Layer 5 of a small transformer language model trained on English Wikipedia (8 layers, counted from 0, width 128).
A neuron's activation on a vector x is SiLU(gate . x) times (in . x), where the dot is the dot product.
The model reads these tokens: " December" " " "18" "1" "4" "." " On" " " "23" " December" "," " she" " d" "ro" "pp" "ed" " down" " the" " r" "iver" " to" " the" " British"

The vector x that enters this layer's MLP at each token. A number n stands for n times 0.016.
0 " December": 39 23 -20 25 218 -83 -31 218 -14 -57 100 41 -114 152 -108 116 59 -72 230 64 -56 118 -138 32 -88 -122 -7 -129 -157 45 -3 -103 -75 -39 -8 15 -65 -11 -8 -64 82 -61 10 3 44 -60 92 -111 86 -89 0 178 -54 -21 -52 17 -138 80 -110 -50 9 55 -118 116 -98 -42 -20 -64 -30 161 -151 200 142 32 -209 -80 -100 164 98 -41 -136 -219 -62 63 -30 -76 -114 -26 62 19 31 61 -27 -25 -104 70 37 59 67 -178 97 79 55 92 164 122 -113 15 -36 -18 56 25 -49 -172 -145 -2 60 -109 36 99 -26 -31 -2 73 85 -23 -185 11
1 " ": 107 32 -2 20 44 -97 -76 5 -2 -11 102 -91 -148 65 -53 93 -104 -17 -37 53 77 41 36 55 84 -96 107 34 -96 -66 53 -131 -122 -25 39 -13 -24 31 -3 127 -19 52 -154 -86 -115 -27 -2 2 -22 60 -46 143 -20 -76 -78 74 -46 -34 -71 -180 -20 -32 60 75 -65 -143 76 93 62 144 -55 100 -11 98 -117 -79 63 295 5 -108 -167 -63 -92 -26 -158 -38 21 13 -20 -30 35 -18 -7 -171 98 -28 116 67 0 -105 -188 -122 214 57 115 -9 -110 86 -159 59 139 183 -86 71 -8 -36 21 -90 -41 97 -28 7 200 100 34 72 -205 -19
2 "18": 116 -55 57 -95 -18 148 -5 91 -18 -54 45 39 -210 -41 -26 112 -71 -48 98 26 -139 96 -55 206 14 -11 -5 -43 -218 -168 -72 4 -93 -33 -45 52 -76 24 -5 163 82 38 -50 111 -92 -50 -80 -18 52 35 6 147 -83 -94 9 -30 -142 125 -22 -88 -85 -144 -6 120 -65 -53 -51 -14 -62 54 -11 -13 1 80 -112 -58 -101 177 -2 96 50 -222 -227 107 -51 -189 -32 -12 -53 -20 -95 -31 34 -19 -133 -1 62 33 -46 -173 18 145 -37 105 -38 61 22 -29 -87 -37 83 157 -98 -153 -112 157 -52 -147 -165 7 -30 -7 56 -133 -51 15 -162 21
3 "1": 7 42 118 -3 6 17 -58 73 14 71 72 -87 -91 -127 -47 1 -116 -72 132 141 47 103 89 174 115 -58 53 13 -241 -5 -37 -79 -193 -30 -149 -64 45 130 -85 75 105 74 -99 38 -67 -38 -29 46 -35 70 -30 28 -110 -59 32 30 6 -30 -84 -95 -86 -159 -122 129 4 -40 -10 -13 -8 153 -73 83 -103 -2 -109 -97 -126 136 109 41 81 -32 -232 3 -53 12 -43 -133 -35 -51 24 -39 61 -75 -39 29 -23 11 128 -164 18 -22 -127 111 -231 -30 1 94 -88 -155 -10 82 -165 -226 -205 94 57 -67 -177 94 -98 -68 70 -66 -117 55 -87 62
4 "4": 34 39 -55 -64 67 8 -63 134 35 -44 -18 -76 -84 -43 23 16 15 -84 151 148 -49 89 68 54 161 45 -24 -36 -131 14 92 -97 -234 -80 -156 -2 -68 -3 -122 176 102 7 -116 25 -94 -39 -21 -44 -75 -9 -5 142 -179 -32 -7 143 -51 47 -96 -90 -79 -116 -191 46 97 -22 67 12 64 277 -107 48 -77 32 -31 -72 -77 127 64 34 94 6 -207 -22 -29 -35 123 -51 23 -103 -48 11 101 -202 -106 25 -46 66 123 -110 88 -73 -131 36 -122 67 -56 70 -132 -193 22 15 -154 -123 -74 105 108 21 -67 184 -177 -16 53 63 -17 117 -128 25
5 ".": 60 38 63 -6 19 -12 -68 72 20 -14 -39 17 -45 140 -25 114 -38 44 27 70 110 43 100 -21 71 -12 22 6 49 -64 73 -103 55 64 -11 -59 43 41 -52 91 -89 39 -19 -142 -22 -1 -37 32 92 -1 -10 126 -8 -101 -86 149 -77 24 -48 -35 10 -105 103 -24 23 -93 49 148 133 56 -123 9 -209 80 -49 2 53 314 95 -224 -47 -46 -29 -121 -153 -29 127 4 85 -4 87 -14 -67 -77 86 36 99 -95 -112 -119 -148 -138 124 -38 59 -47 -33 155 -244 -95 172 86 -88 66 -38 -82 -33 -8 66 59 -35 28 216 209 -13 141 -40 -32
6 " On": -89 -138 -29 5 37 18 -20 11 -38 21 160 -2 18 12 26 76 72 8 61 56 10 -54 -218 -8 176 -56 -16 -6 40 23 -67 103 130 43 -75 -51 17 -132 -132 -52 41 23 -82 58 -27 91 -19 75 -7 -41 -91 -127 58 -11 159 -49 -171 -94 -70 -25 0 -51 -105 -96 0 -113 -64 -84 61 33 -98 141 -69 33 -77 44 -220 202 -116 -122 13 -209 88 -87 -134 -38 1 44 -67 -43 60 -164 28 80 97 -76 44 -2 -65 -180 62 -34 -58 -24 169 -43 -165 180 -209 -150 212 80 -119 13 142 138 -10 -64 -70 9 -15 141 35 -104 113 -13 -130 55
7 " ": 112 76 -144 18 101 18 -59 -120 -110 24 68 -205 -135 -10 73 175 -17 93 -181 -36 -26 -1 21 30 -52 -138 -3 1 -38 -130 -47 2 -173 8 6 -36 101 -52 102 79 97 45 -62 -20 -70 60 24 68 -37 -74 -237 56 -87 -25 -44 -91 1 -63 -76 -68 -21 -119 60 149 -93 -151 25 86 -27 78 -39 106 -104 177 -79 10 -77 109 -60 34 -122 -33 -51 -29 -97 -4 90 -88 -135 -16 30 -159 -72 -164 -51 69 196 218 -46 -117 -97 -90 189 18 138 -198 -208 109 -68 -46 145 52 117 -62 39 -14 -8 55 -43 87 24 20 160 -15 62 -50 -77 -11
8 "23": 83 20 73 -9 125 184 -161 -73 -89 -7 -19 -129 -175 -98 77 195 117 20 39 67 -149 24 -114 84 -61 89 -30 52 -105 -141 -114 54 -161 -46 -180 -50 111 -127 94 119 147 -5 19 31 -63 43 -12 -40 183 35 -140 7 4 -116 9 -148 -36 -137 -27 0 -63 -77 29 49 -46 -4 -23 -65 32 -41 67 -64 13 128 -58 10 -154 175 40 39 -39 -177 -122 102 -13 -63 52 -65 -91 -28 34 -44 -165 -25 -76 44 102 74 -94 -295 40 68 19 66 110 -101 -44 53 -108 -66 112 30 120 -89 21 -61 -89 26 -100 16 -10 46 -22 -172 4 -45 -26 60
9 " December": 60 39 -1 59 238 27 -41 187 -50 -33 39 -22 -130 69 -69 170 85 16 41 55 -54 -32 -133 38 -85 -69 -64 -168 -156 42 83 -9 -91 -70 21 -23 17 -87 -14 -98 104 71 129 -126 -11 -87 161 10 140 -67 -137 149 19 -32 -117 -76 -57 58 -128 -43 36 0 76 26 -41 -88 -54 45 1 112 -103 140 59 155 -218 -103 -172 128 9 -76 -50 -274 25 -11 83 -20 -11 -172 65 -26 114 -79 -16 -54 -181 5 76 81 41 -263 45 68 3 -3 134 39 60 -14 -51 -49 77 71 36 -184 -164 -82 99 16 -4 168 36 -16 -73 -35 65 -19 -63 -8
10 ",": 100 2 100 77 198 -35 -36 2 -35 -99 -16 9 -114 -28 -18 101 114 -68 56 119 -43 71 -71 75 2 65 -77 -112 -69 106 47 -112 33 -92 -92 40 86 121 65 -51 34 -51 -63 -35 -14 -4 -47 19 143 24 -146 73 -25 -78 -59 27 2 148 -102 14 57 -53 -32 98 67 -143 32 -33 63 155 -60 37 -123 -34 -139 -102 13 263 -43 -166 -7 -75 78 -71 -118 27 33 74 202 7 42 -64 -68 -206 -114 33 62 -1 -117 -108 -86 -92 51 -111 51 -67 -124 55 -326 -154 224 130 -100 -75 -64 -11 38 33 -40 12 -48 -15 14 74 128 -50 74 -119
11 " she": -57 -84 132 2 282 -94 21 84 -103 28 4 -15 -74 -15 -12 101 -48 36 25 -23 -124 -157 44 34 -10 -45 -40 -88 -29 110 0 -66 -30 -23 -126 111 46 95 -93 -98 188 91 -93 -7 31 -105 -55 207 -109 102 -44 42 -17 -84 138 6 -84 46 -8 182 -5 176 -5 3 -79 -11 22 -176 -19 74 -180 3 -29 -117 -1 55 -123 152 136 -50 104 49 102 84 -214 -37 77 -124 -42 -7 6 -113 -25 -97 -8 10 -167 -7 -67 -115 -94 -51 41 19 180 -61 -95 127 -262 -107 154 31 33 11 -74 -113 13 -10 -179 -121 -4 62 74 153 70 89 -125 -77
12 " d": -187 102 24 -134 56 62 36 -59 -112 -120 83 72 -132 -44 108 31 -216 78 74 106 69 -76 -149 165 -33 -104 -24 76 -1 -106 50 -41 40 174 50 -113 -81 -83 -58 54 59 -7 -14 7 -141 71 -25 168 -22 -35 22 -23 -16 68 120 -6 -8 220 -4 -25 -88 -41 64 10 -90 -41 13 -66 145 60 -368 -29 150 103 -108 -44 10 7 -49 -42 116 -130 53 49 138 -182 9 44 74 -32 46 -6 -137 -9 -217 102 -52 38 -92 73 220 55 152 -132 -16 2 -151 98 -123 38 27 67 172 -71 -20 10 -147 71 -176 -85 43 -37 128 -38 -6 44 -96 -7
13 "ro": -331 -40 73 -141 -55 79 -48 9 63 -81 -18 -68 -17 -29 -29 11 43 -107 -1 -40 42 -135 155 -19 2 -77 104 -27 2 -30 83 45 -97 135 -56 -43 -10 -123 -14 66 120 3 5 -8 -102 65 -114 69 -170 33 -30 38 -206 110 92 -112 -88 15 22 -111 24 48 -44 107 19 -35 -13 28 -67 27 -117 21 -171 13 71 -244 -173 64 64 -69 -239 -159 15 -97 178 22 70 -74 71 -44 161 -41 -100 -12 -347 62 -130 189 52 72 44 -215 -80 -144 109 4 39 38 -112 -72 -68 93 56 119 6 -52 -68 -2 -112 -66 61 -112 128 -160 30 7 -136 75
14 "pp": 20 68 103 -71 -71 67 44 138 2 43 -24 -139 -160 -56 -82 68 -44 -143 -17 -12 48 6 11 -116 -51 -82 -77 -120 -106 101 -165 59 21 118 -42 -136 52 52 57 -39 1 -78 95 -204 -162 106 27 94 196 70 -197 -176 -124 90 153 -36 -100 173 89 21 -62 11 47 51 27 30 -51 -57 98 -21 -86 172 -5 -43 70 -55 -45 -43 99 -10 -23 -224 -31 -1 84 -96 -143 26 21 53 88 -142 -17 14 -64 0 -49 196 53 25 21 -279 -37 162 148 123 -10 113 -81 91 35 9 7 -12 -125 97 -106 76 -153 56 -51 -86 6 4 99 160 35 -32
15 "ed": 23 37 -6 -91 80 63 66 26 31 75 -136 -29 -56 -84 54 117 106 78 -23 4 18 -74 -127 153 73 -9 -7 -69 -108 159 -65 -192 96 -97 -260 -51 140 -51 63 22 36 36 -66 -98 -12 41 -123 103 54 37 -28 47 -158 30 41 16 -75 87 23 38 13 58 21 63 -30 -112 -47 -39 250 81 126 208 56 129 93 -94 -63 112 -25 -75 -29 -128 -15 81 -25 -33 -76 63 -99 26 78 -47 -42 14 -82 51 29 39 84 5 26 -165 -76 -100 61 42 -126 218 115 -61 27 67 125 -134 -84 195 -2 97 -251 -57 -59 69 -16 -35 79 30 161 235
16 " down": 113 -105 -12 -40 84 -5 17 146 19 -58 48 -5 -133 -160 -44 158 178 121 -82 86 67 -41 -144 -21 108 -81 -59 9 -124 0 9 -48 31 8 -120 -38 105 -47 -10 -43 106 -19 -7 -192 -90 -94 -144 112 59 -67 -10 -64 -223 52 259 91 -10 70 98 -86 27 -143 -133 -15 66 4 -11 -65 84 67 -85 85 33 33 35 -80 -5 42 99 -228 -111 -174 -16 105 -140 -94 10 132 -119 109 36 -134 -71 108 26 -69 -10 253 84 -43 -92 -59 -86 -141 65 19 -118 65 -60 -35 46 44 90 -18 -74 102 112 171 -81 -43 24 76 20 70 117 77 90 88
17 " the": 75 -106 -34 15 60 -98 -6 -34 90 6 -4 -235 -127 79 1 32 -119 21 -68 13 -20 67 -68 -14 -24 199 -3 34 -54 -29 -35 -74 58 20 -5 23 -53 54 26 41 98 135 -26 -33 -25 -79 -30 7 91 52 10 232 -45 -33 80 -5 4 48 -8 -16 -4 32 157 -26 57 -49 -50 -88 63 12 15 54 -65 22 -20 -90 -18 419 -99 -207 -22 -19 -42 39 20 134 56 -8 -39 -45 142 -86 -96 -46 -67 -95 -7 30 -88 -76 -156 -42 75 -70 127 77 -60 162 -142 12 77 144 -17 106 11 -150 48 58 -79 27 4 139 85 -5 44 -8 53 142
18 " r": -104 -13 31 20 -10 67 -7 119 -104 -26 -6 -129 -40 -99 -23 108 -120 -144 -333 68 45 68 187 67 50 82 -9 98 -118 -139 -72 -60 17 106 -202 -15 20 5 -156 93 -36 6 -38 40 -99 -19 -89 194 40 32 -44 103 -64 54 80 7 84 116 48 -62 71 -181 240 -59 -8 59 5 146 -86 20 -88 17 10 35 7 -178 26 -39 31 -23 -19 74 16 4 71 48 17 33 57 -137 -136 -144 -76 -128 21 274 -38 0 -29 -12 240 -84 87 -151 -119 -57 -61 129 -185 57 -117 55 64 66 -20 -114 64 -87 -156 -105 -87 -83 -79 -124 49 -56 15 139
19 "iver": -165 -62 81 -102 1 78 -53 -20 -242 -48 50 18 -83 -24 -106 162 39 -60 -133 -20 -13 -11 -66 -27 -66 -28 -130 69 -26 -6 52 -32 -7 -89 21 -42 62 50 -71 -141 103 -121 266 59 -49 -104 12 216 82 8 -85 -97 -115 -27 110 92 12 -49 64 -64 1 -125 116 116 136 63 -12 115 136 280 33 178 23 -42 27 -55 -71 9 -189 -127 -64 -104 -13 32 -18 32 -181 172 141 -50 55 -33 -148 -44 80 17 -34 -69 32 -58 138 -33 52 -86 83 87 133 -142 42 17 146 -138 27 -2 -88 206 0 -43 -11 108 -22 110 4 98 63 55 -132 97
20 " to": -16 35 74 -19 156 -39 -80 -22 90 -108 146 48 -90 -9 141 9 -1 21 -34 129 -37 24 -108 -18 5 -58 75 14 -65 5 40 -148 68 -149 -205 -43 145 44 -112 -227 69 45 1 13 -44 -128 34 48 72 85 21 59 -245 56 36 -77 -166 61 67 7 -6 39 -16 -205 120 38 90 -7 1 93 -55 -33 57 -119 -2 -105 10 152 -41 -180 -31 -71 77 83 -103 -111 7 23 -90 -119 58 -123 -47 63 -117 150 -111 -17 -21 -118 140 149 75 -163 70 -61 -132 106 30 -16 194 28 6 77 113 6 -5 0 -140 -5 -91 -22 -97 65 184 63 117 262
21 " the": 51 -74 -57 15 5 -45 34 -6 28 -31 57 -166 -95 115 -6 22 -115 -19 -25 92 -19 25 -14 -4 27 212 67 62 -28 -91 18 -22 42 34 32 -15 -77 43 0 47 70 86 2 -27 -27 -66 5 7 126 -9 40 184 -16 -51 33 1 -14 48 45 -59 2 44 111 -29 64 -85 15 -18 74 70 -46 74 -82 11 2 -43 55 471 -78 -203 -28 -5 -35 -84 -4 130 62 -10 -67 -127 158 -101 -36 -79 -6 -20 25 26 -70 -96 -159 -75 90 -60 104 84 -5 178 -116 82 99 67 29 108 43 -100 39 -9 0 99 -28 38 135 55 30 10 82 97
22 " British": -44 5 80 -13 5 163 31 80 -139 15 -11 -51 -89 72 2 -4 -140 -48 -47 -17 -136 -16 -67 -20 39 -133 51 129 -59 -65 19 44 -76 -48 15 23 -82 132 -102 31 117 1 60 -107 -6 -15 -53 -60 68 -69 -50 -69 -76 -80 7 -188 -49 248 36 89 7 -5 -79 31 16 -48 135 119 171 130 -137 0 137 -153 -45 73 -45 127 52 -199 75 138 -103 -18 41 222 7 -57 -42 1 123 -51 84 128 -123 -87 69 -92 -8 -248 -116 -11 57 -31 -28 23 1 -69 -166 -220 -19 49 -49 13 -85 8 127 83 5 61 -62 63 -109 -130 257 61 68 243

Each question shows the input weights of one neuron of the MLP. A number n stands for n times 0.00057.

n278 gate: 135 -6 12 -21 124 47 9 -51 74 6 73 18 113 -34 -137 -36 72 -209 158 153 -166 -18 -3 -76 28 68 3 12 78 -108 -57 80 -15 -15 -54 -85 75 78 -12 -27 -18 9 -15 54 37 45 -93 68 -112 -9 12 -184 64 -37 52 -331 196 -76 -15 16 -160 -21 12 49 133 183 165 -39 51 88 -49 -63 -130 -100 -27 -6 -31 196 -250 268 -188 -48 68 -77 -139 41 154 -156 96 18 15 212 -47 -156 3 -153 62 -102 79 -76 27 -94 12 -12 42 -89 -46 -24 30 42 163 -80 -96 -111 -142 114 -123 92 -124 -22 76 -12 -95 -97 57 -39 260 -6
n278 in: 41 61 3 29 55 -60 -148 167 -59 12 12 -94 42 248 100 -40 104 -39 23 -120 114 -143 68 -46 -126 -249 -26 -89 191 -50 102 -99 -23 26 54 47 24 -155 96 -3 -75 66 3 123 105 218 -57 199 -109 -98 -41 -97 -32 94 23 -32 60 213 -73 -101 61 159 21 74 78 -17 55 -20 -26 -137 62 -160 -27 119 -149 101 -114 138 -126 -159 52 -58 15 58 -46 42 89 -55 20 -9 -91 -94 -31 -42 23 -47 -99 -186 -255 81 26 -49 -162 78 -103 -26 -43 121 6 -55 83 -102 40 -186 -21 -74 3 -79 6 9 23 -35 105 129 92 49 -36 -36
On which two tokens does it fire most, strongest first? 10 ",", 6 " On"

n220 gate: -20 -56 29 -152 -92 -125 -7 -82 -70 124 -106 -19 -91 -76 -181 45 -155 40 -92 -13 -47 -42 -182 141 -24 10 -3 71 -52 47 -24 76 -23 -59 -74 205 253 -215 -162 52 76 13 -69 257 106 29 -150 -220 -78 111 -109 199 -100 -43 40 -43 106 -76 -40 0 -116 -16 237 -43 30 -172 129 26 -16 -122 53 19 -3 -138 140 102 180 -125 -123 140 -20 -78 -17 -23 23 -10 -232 -162 -179 101 73 -249 0 -70 20 17 -29 70 72 -7 -136 -92 36 -72 198 -195 79 16 78 -121 163 -156 -3 137 -238 -32 58 -7 43 20 56 181 -145 -25 10 -42 -129 129
n220 in: 152 -3 -154 -6 -121 110 77 -35 135 -221 -101 -145 -9 -51 79 -78 -43 -30 110 227 -66 64 76 -50 37 66 -12 -79 -251 -21 28 90 47 18 -87 -59 -27 -88 -39 -96 35 -27 56 59 80 -107 18 153 -85 -35 268 200 -9 -213 -12 24 -209 83 9 -116 78 90 6 -102 -15 176 -36 -20 -109 -15 -39 -55 112 -30 -35 53 196 -34 -12 68 30 118 87 -143 -198 66 156 -24 44 20 6 -44 -37 120 -95 -75 141 100 -148 -18 12 -124 56 -18 6 113 -199 -67 6 -106 -32 57 32 -148 -42 -9 172 45 63 -63 24 -53 -18 -218 -106 91 65 -107
On which token does it fire most, and how strongly? 17 " the", at about 0.47

n44 gate: 108 3 117 -9 -69 -33 -85 -153 124 -23 -111 15 -71 35 34 25 178 -207 0 -74 -16 -53 146 -94 -20 12 -156 -65 -9 147 -16 102 -62 103 3 82 246 -31 19 -133 -57 -157 146 -199 -224 -15 -162 -29 113 22 -206 73 -48 -42 83 135 23 -216 -152 -78 -70 -136 147 109 53 69 -25 -108 97 -62 -32 -43 35 142 -84 28 -20 -53 96 -114 -94 -125 -105 -191 113 -58 60 -41 93 28 102 -223 119 -24 41 -6 -55 132 0 229 -171 132 38 19 96 86 -60 -131 -94 19 28 -70 -153 -77 183 -65 -75 29 -125 175 -73 50 92 119 -12 94 -142 -166
n44 in: -184 -52 83 6 -51 -200 -94 -24 -9 -115 -214 104 -131 -61 -39 -128 56 -59 33 75 68 18 222 12 -176 -50 89 -90 30 37 63 -40 60 -30 125 -49 140 153 122 -152 61 12 6 18 -15 12 -9 25 -42 -36 -46 117 3 55 74 -24 9 -38 -70 -94 80 -149 195 15 -67 63 -168 -307 -63 88 -68 -168 71 12 -90 -30 154 -141 111 9 48 -127 -64 6 91 -65 73 -21 -6 156 52 12 29 -32 -116 58 30 189 79 112 -27 -85 -139 149 6 -67 6 -120 -54 -106 96 -9 -63 -3 328 27 171 -18 -59 77 58 243 37 -106 123 99 -105 -194
On which token does it fire most, and how strongly? 14 "pp", at about 2.7

n293 gate: -96 104 -195 -12 -60 137 130 -91 -29 0 -16 78 -238 -121 65 34 -120 -181 57 -37 13 44 -78 -284 164 -59 -54 -3 75 -19 -200 16 53 -53 -40 -108 192 -53 -83 74 -114 -139 -86 28 44 71 -75 -128 56 75 -83 -10 -19 115 -3 -38 26 -28 -174 20 29 19 -13 100 -73 -116 -102 134 -69 -29 177 72 32 -25 -97 16 59 -97 -83 -92 -85 -28 -105 99 -79 -144 -88 95 190 6 186 -28 172 217 229 86 -142 -274 25 113 37 -28 47 -76 72 79 -35 204 120 104 -210 118 -160 71 81 -9 -92 19 -113 -99 134 73 10 -3 -60 66 -137 156
n293 in: -25 183 221 -37 0 -153 118 -43 206 -19 -157 24 -54 -178 -52 88 118 10 15 -122 84 -18 -48 167 26 -75 160 -79 -30 126 77 184 196 -108 -70 -93 -16 73 -50 121 -31 28 -246 -31 -146 -76 9 44 -74 58 65 -19 -150 -78 -75 -158 13 51 -56 -89 -97 134 -132 -16 -40 239 -72 -61 -52 35 88 85 54 -49 18 -71 228 56 -141 45 -3 -49 -59 -44 -43 -57 25 -78 -177 -116 78 -76 -213 48 12 166 27 6 6 246 156 108 -31 3 55 6 124 -31 18 12 46 -9 49 60 -214 49 -19 87 72 47 128 -90 47 -57 273 129 134 48
On which two tokens does it fire most, strongest first? 15 "ed", 14 "pp"

n230 gate: 71 80 118 -197 70 7 -84 -66 -30 -130 180 43 165 -202 43 72 -165 -75 191 -151 7 -33 96 -37 -152 -46 20 -239 -76 -75 7 54 -73 113 253 44 -65 -7 -138 23 43 120 -138 -13 10 23 76 -91 -222 222 17 47 -17 -85 -125 -124 160 -207 67 -3 -149 79 146 -51 -133 -202 71 -49 -153 -152 241 10 -3 -103 112 27 180 39 54 -118 37 -17 162 7 113 -55 123 128 -13 -40 98 99 84 36 77 -37 26 102 -97 -60 139 -199 -333 -27 -30 124 -40 -40 73 43 -113 77 7 34 -153 194 21 30 -122 149 -47 174 -87 -23 3 129 35 -83
n230 in: 20 -29 -32 -16 -175 -64 36 10 66 70 81 -90 -104 36 215 -74 -114 20 -91 -148 109 113 -97 -7 -40 41 112 70 -61 23 13 -82 -184 -39 135 43 127 -181 -33 0 -121 -62 115 87 134 -22 6 -53 87 84 -214 -40 138 136 -126 -10 -166 101 0 154 -36 -77 -143 -7 -46 90 -226 -13 3 -131 -46 -64 -90 -46 84 -101 -186 -265 208 -105 68 -201 105 -95 -163 -13 29 -59 -58 74 106 83 -120 -161 79 -155 194 83 10 68 77 71 153 -10 29 98 49 -10 55 -353 -97 167 -84 -33 -23 6 -268 -128 -113 -69 -167 104 -95 -73 -26 -42 -157 -17
Which token does this neuron like most? 21 " the"

n281 gate: 19 47 117 222 137 -3 -47 -28 -63 125 52 -123 136 202 -176 123 48 74 -3 -12 -120 -40 58 -197 -152 238 54 90 40 -114 -39 -158 -75 -34 -114 -72 -42 -81 117 -77 6 -75 -54 -158 -113 101 -71 -10 -84 -78 -82 25 111 51 -168 16 -117 -30 22 -271 -19 -12 0 -32 -113 105 154 -68 -84 81 -146 170 122 103 0 38 -94 -3 -92 -250 38 230 -38 -6 -34 -52 41 50 -217 68 -184 -123 192 -118 28 108 119 -13 -56 56 -96 -22 122 53 6 -79 -69 -81 6 50 -118 -44 16 -3 -156 34 -62 -145 172 89 9 -25 -123 -94 -99 -81 -175 81
n281 in: -172 96 -144 44 48 86 -48 89 -71 95 -97 6 79 -259 25 -116 20 46 -138 -136 -10 -41 -112 58 70 -113 94 36 19 26 -222 -10 29 57 208 -187 -16 209 68 -3 -13 64 126 -6 -16 147 0 26 108 22 -29 94 19 -42 16 -29 -30 34 -10 -125 -29 189 -108 251 -109 -54 -16 -230 -271 13 114 -152 0 -179 -63 -64 -156 57 -71 -57 -195 -89 -91 -162 51 12 96 135 -168 -47 -16 98 0 -84 58 168 88 -52 -135 -10 47 -35 121 -106 63 -52 -167 -38 51 -86 -133 271 -10 -46 118 110 -303 100 95 104 42 86 23 0 -22 -64 -98 -63
Which token does this neuron like most? 7 " "

n66 gate: 9 -218 161 103 -138 -6 -141 143 97 90 -182 78 -44 88 119 25 -15 -55 96 156 163 -14 -87 28 70 -55 0 -49 31 77 -58 -26 -56 155 -61 105 -119 -78 23 -66 42 -191 -43 -123 25 41 -129 -57 95 11 -91 120 -51 92 112 -54 35 131 167 125 63 -72 247 -17 85 3 218 117 59 119 92 -103 72 28 -25 -48 -50 -12 0 -62 -155 -76 -6 3 -99 25 14 20 -98 64 -143 108 14 153 43 -71 -88 -12 -76 56 84 -62 -23 -11 6 -221 -93 -73 42 -8 -81 -17 -98 -40 -207 17 -270 11 3 91 -20 -102 8 11 -31 20 11 87
n66 in: -89 91 70 63 5 239 11 -8 91 16 -55 -89 -8 38 24 8 129 -8 64 -3 -75 -152 123 -61 -14 55 5 114 -157 -16 -72 -99 174 24 -60 -40 -189 -137 131 -18 114 -103 -8 -129 69 -21 -108 -24 32 16 -72 -32 -115 138 3 -93 97 -31 -11 85 -94 -105 -49 -84 35 100 -45 44 24 -11 62 -66 179 106 42 -149 -99 28 43 55 183 -34 148 -64 -106 52 -146 88 -21 92 100 13 44 -62 -27 83 -49 195 -13 -85 -45 87 -58 -122 81 -11 -56 18 53 101 40 126 -87 14 -157 -262 -66 -35 38 145 8 74 -112 13 -53 87 13 -99
On which three tokens does it fire most, strongest first? 14 "pp", 16 " down", 15 "ed"

n167 gate: -69 39 -60 4 57 -4 7 -21 210 -165 11 -162 -59 54 46 -63 295 77 72 42 -138 -57 96 -257 4 -224 290 132 -88 -386 -19 -54 89 4 -28 169 11 64 -145 -21 147 -111 -7 -60 -133 67 -28 -131 -221 110 166 -47 -40 -153 142 -68 41 -170 -65 33 109 -25 -69 197 14 0 97 -67 -57 -207 4 -21 33 -68 110 -39 30 64 -18 41 0 -68 152 130 29 -153 -129 -324 -145 35 18 282 153 -191 177 -47 3 0 -143 21 -89 -118 -39 129 191 69 115 21 -14 -11 -11 69 -117 -51 -29 -205 108 7 22 7 87 72 -76 194 -153 -178 224 7
n167 in: -67 -176 101 -85 -69 -99 27 66 -127 75 76 -55 10 -17 147 -81 -160 -99 -20 -39 -67 7 -133 202 243 -123 -64 75 -20 118 58 164 82 -82 -10 37 -167 39 164 -58 -195 139 -153 -79 -143 97 -10 54 115 138 -37 -90 37 -124 -71 222 114 45 -160 -34 -164 68 -64 57 -17 -348 -130 -153 -96 -3 199 -20 122 142 -13 179 100 7 50 -7 -26 30 -17 -67 -83 -232 33 117 26 -62 -27 -26 6 -64 -60 -100 -158 115 -66 76 118 -66 -99 -179 -141 -120 -53 -332 -162 59 164 -134 -59 -71 -51 33 76 141 61 57 117 23 -20 -77 10 132 -10 -82
Which token does this neuron like most? 18 " r"

n71 gate: -227 153 -86 -197 159 48 56 12 139 54 -250 -68 -61 44 49 -138 -180 160 94 -15 76 -68 -138 47 107 6 -13 93 -129 105 52 22 77 118 153 41 -45 -90 157 -52 53 3 -38 -62 9 223 -198 51 -16 75 -123 -13 -25 44 -187 -181 23 -94 -100 -116 -101 -6 38 -134 137 -244 -19 -144 87 87 -130 -102 -45 -34 126 -47 -42 10 98 -13 -78 115 104 -114 6 -109 115 -53 120 9 48 -40 109 54 110 -38 -131 -140 66 149 -62 -40 50 -238 3 229 0 -50 -196 34 59 31 28 102 102 -132 -94 -35 6 95 119 -22 -41 -169 -62 3 -75 -58
n71 in: -87 -40 127 -68 -57 -98 -112 -40 23 -179 89 31 30 -58 14 -110 -97 100 135 116 -163 -102 -77 123 30 193 15 -106 -57 143 134 52 -137 26 -39 20 -27 31 -55 -28 141 -29 72 -102 75 11 -74 -12 -168 40 -12 29 -52 -96 -67 -43 18 31 -112 -9 -84 0 29 15 9 26 -61 99 26 53 -119 -176 229 -212 173 -34 122 152 67 -60 -83 26 174 -116 117 61 46 61 -54 -26 -32 -107 -36 -83 20 70 -115 -103 14 -14 -3 -9 -178 0 -76 165 -141 -31 -40 -80 91 130 145 6 9 -28 -99 0 -55 -87 217 -100 98 78 94 177 -254 -83
On which two tokens does it fire most, strongest first? 13 "ro", 12 " d"

n195 gate: -132 173 111 10 102 149 223 -49 -196 25 22 -108 7 -160 -108 90 102 -120 14 17 14 -59 18 -7 40 7 64 76 -94 -57 -48 -39 123 -113 198 96 -54 14 -135 10 85 -102 213 -38 -319 -17 -137 104 -151 -7 14 -100 68 54 39 35 44 -75 4 -116 -18 -198 -119 54 134 119 -21 59 207 -193 204 272 7 -71 73 -7 26 119 122 191 -279 -42 71 68 49 -227 148 -75 -80 -84 -247 42 31 188 302 164 -83 -83 21 113 21 -112 -32 78 -126 -57 46 60 32 204 63 -11 -11 61 0 -195 173 75 -144 -72 -71 102 -89 198 -256 -91 34 -22
n195 in: 96 -44 215 219 -38 10 -105 126 -10 94 -36 -93 -163 122 53 -37 277 46 -60 75 -151 -28 3 -183 89 -170 -80 -13 -78 -93 -7 -6 148 120 -53 61 23 -103 -153 -109 -6 -98 -105 257 -41 -161 13 -16 -38 28 -26 22 -6 -29 187 -22 96 80 -169 108 141 -44 10 16 41 -138 -25 -59 3 141 174 31 -10 -174 -97 -111 -62 187 -10 -7 -130 -98 -45 -38 171 -219 -9 83 28 -41 13 -190 -58 43 108 -83 142 -97 -70 44 -81 63 -123 0 -56 -57 -29 -16 -170 126 25 112 192 55 74 -156 -79 141 35 -35 -73 105 -229 -9 -242 -44 -6 88
On which two tokens does it fire most, strongest first? 18 " r", 16 " down"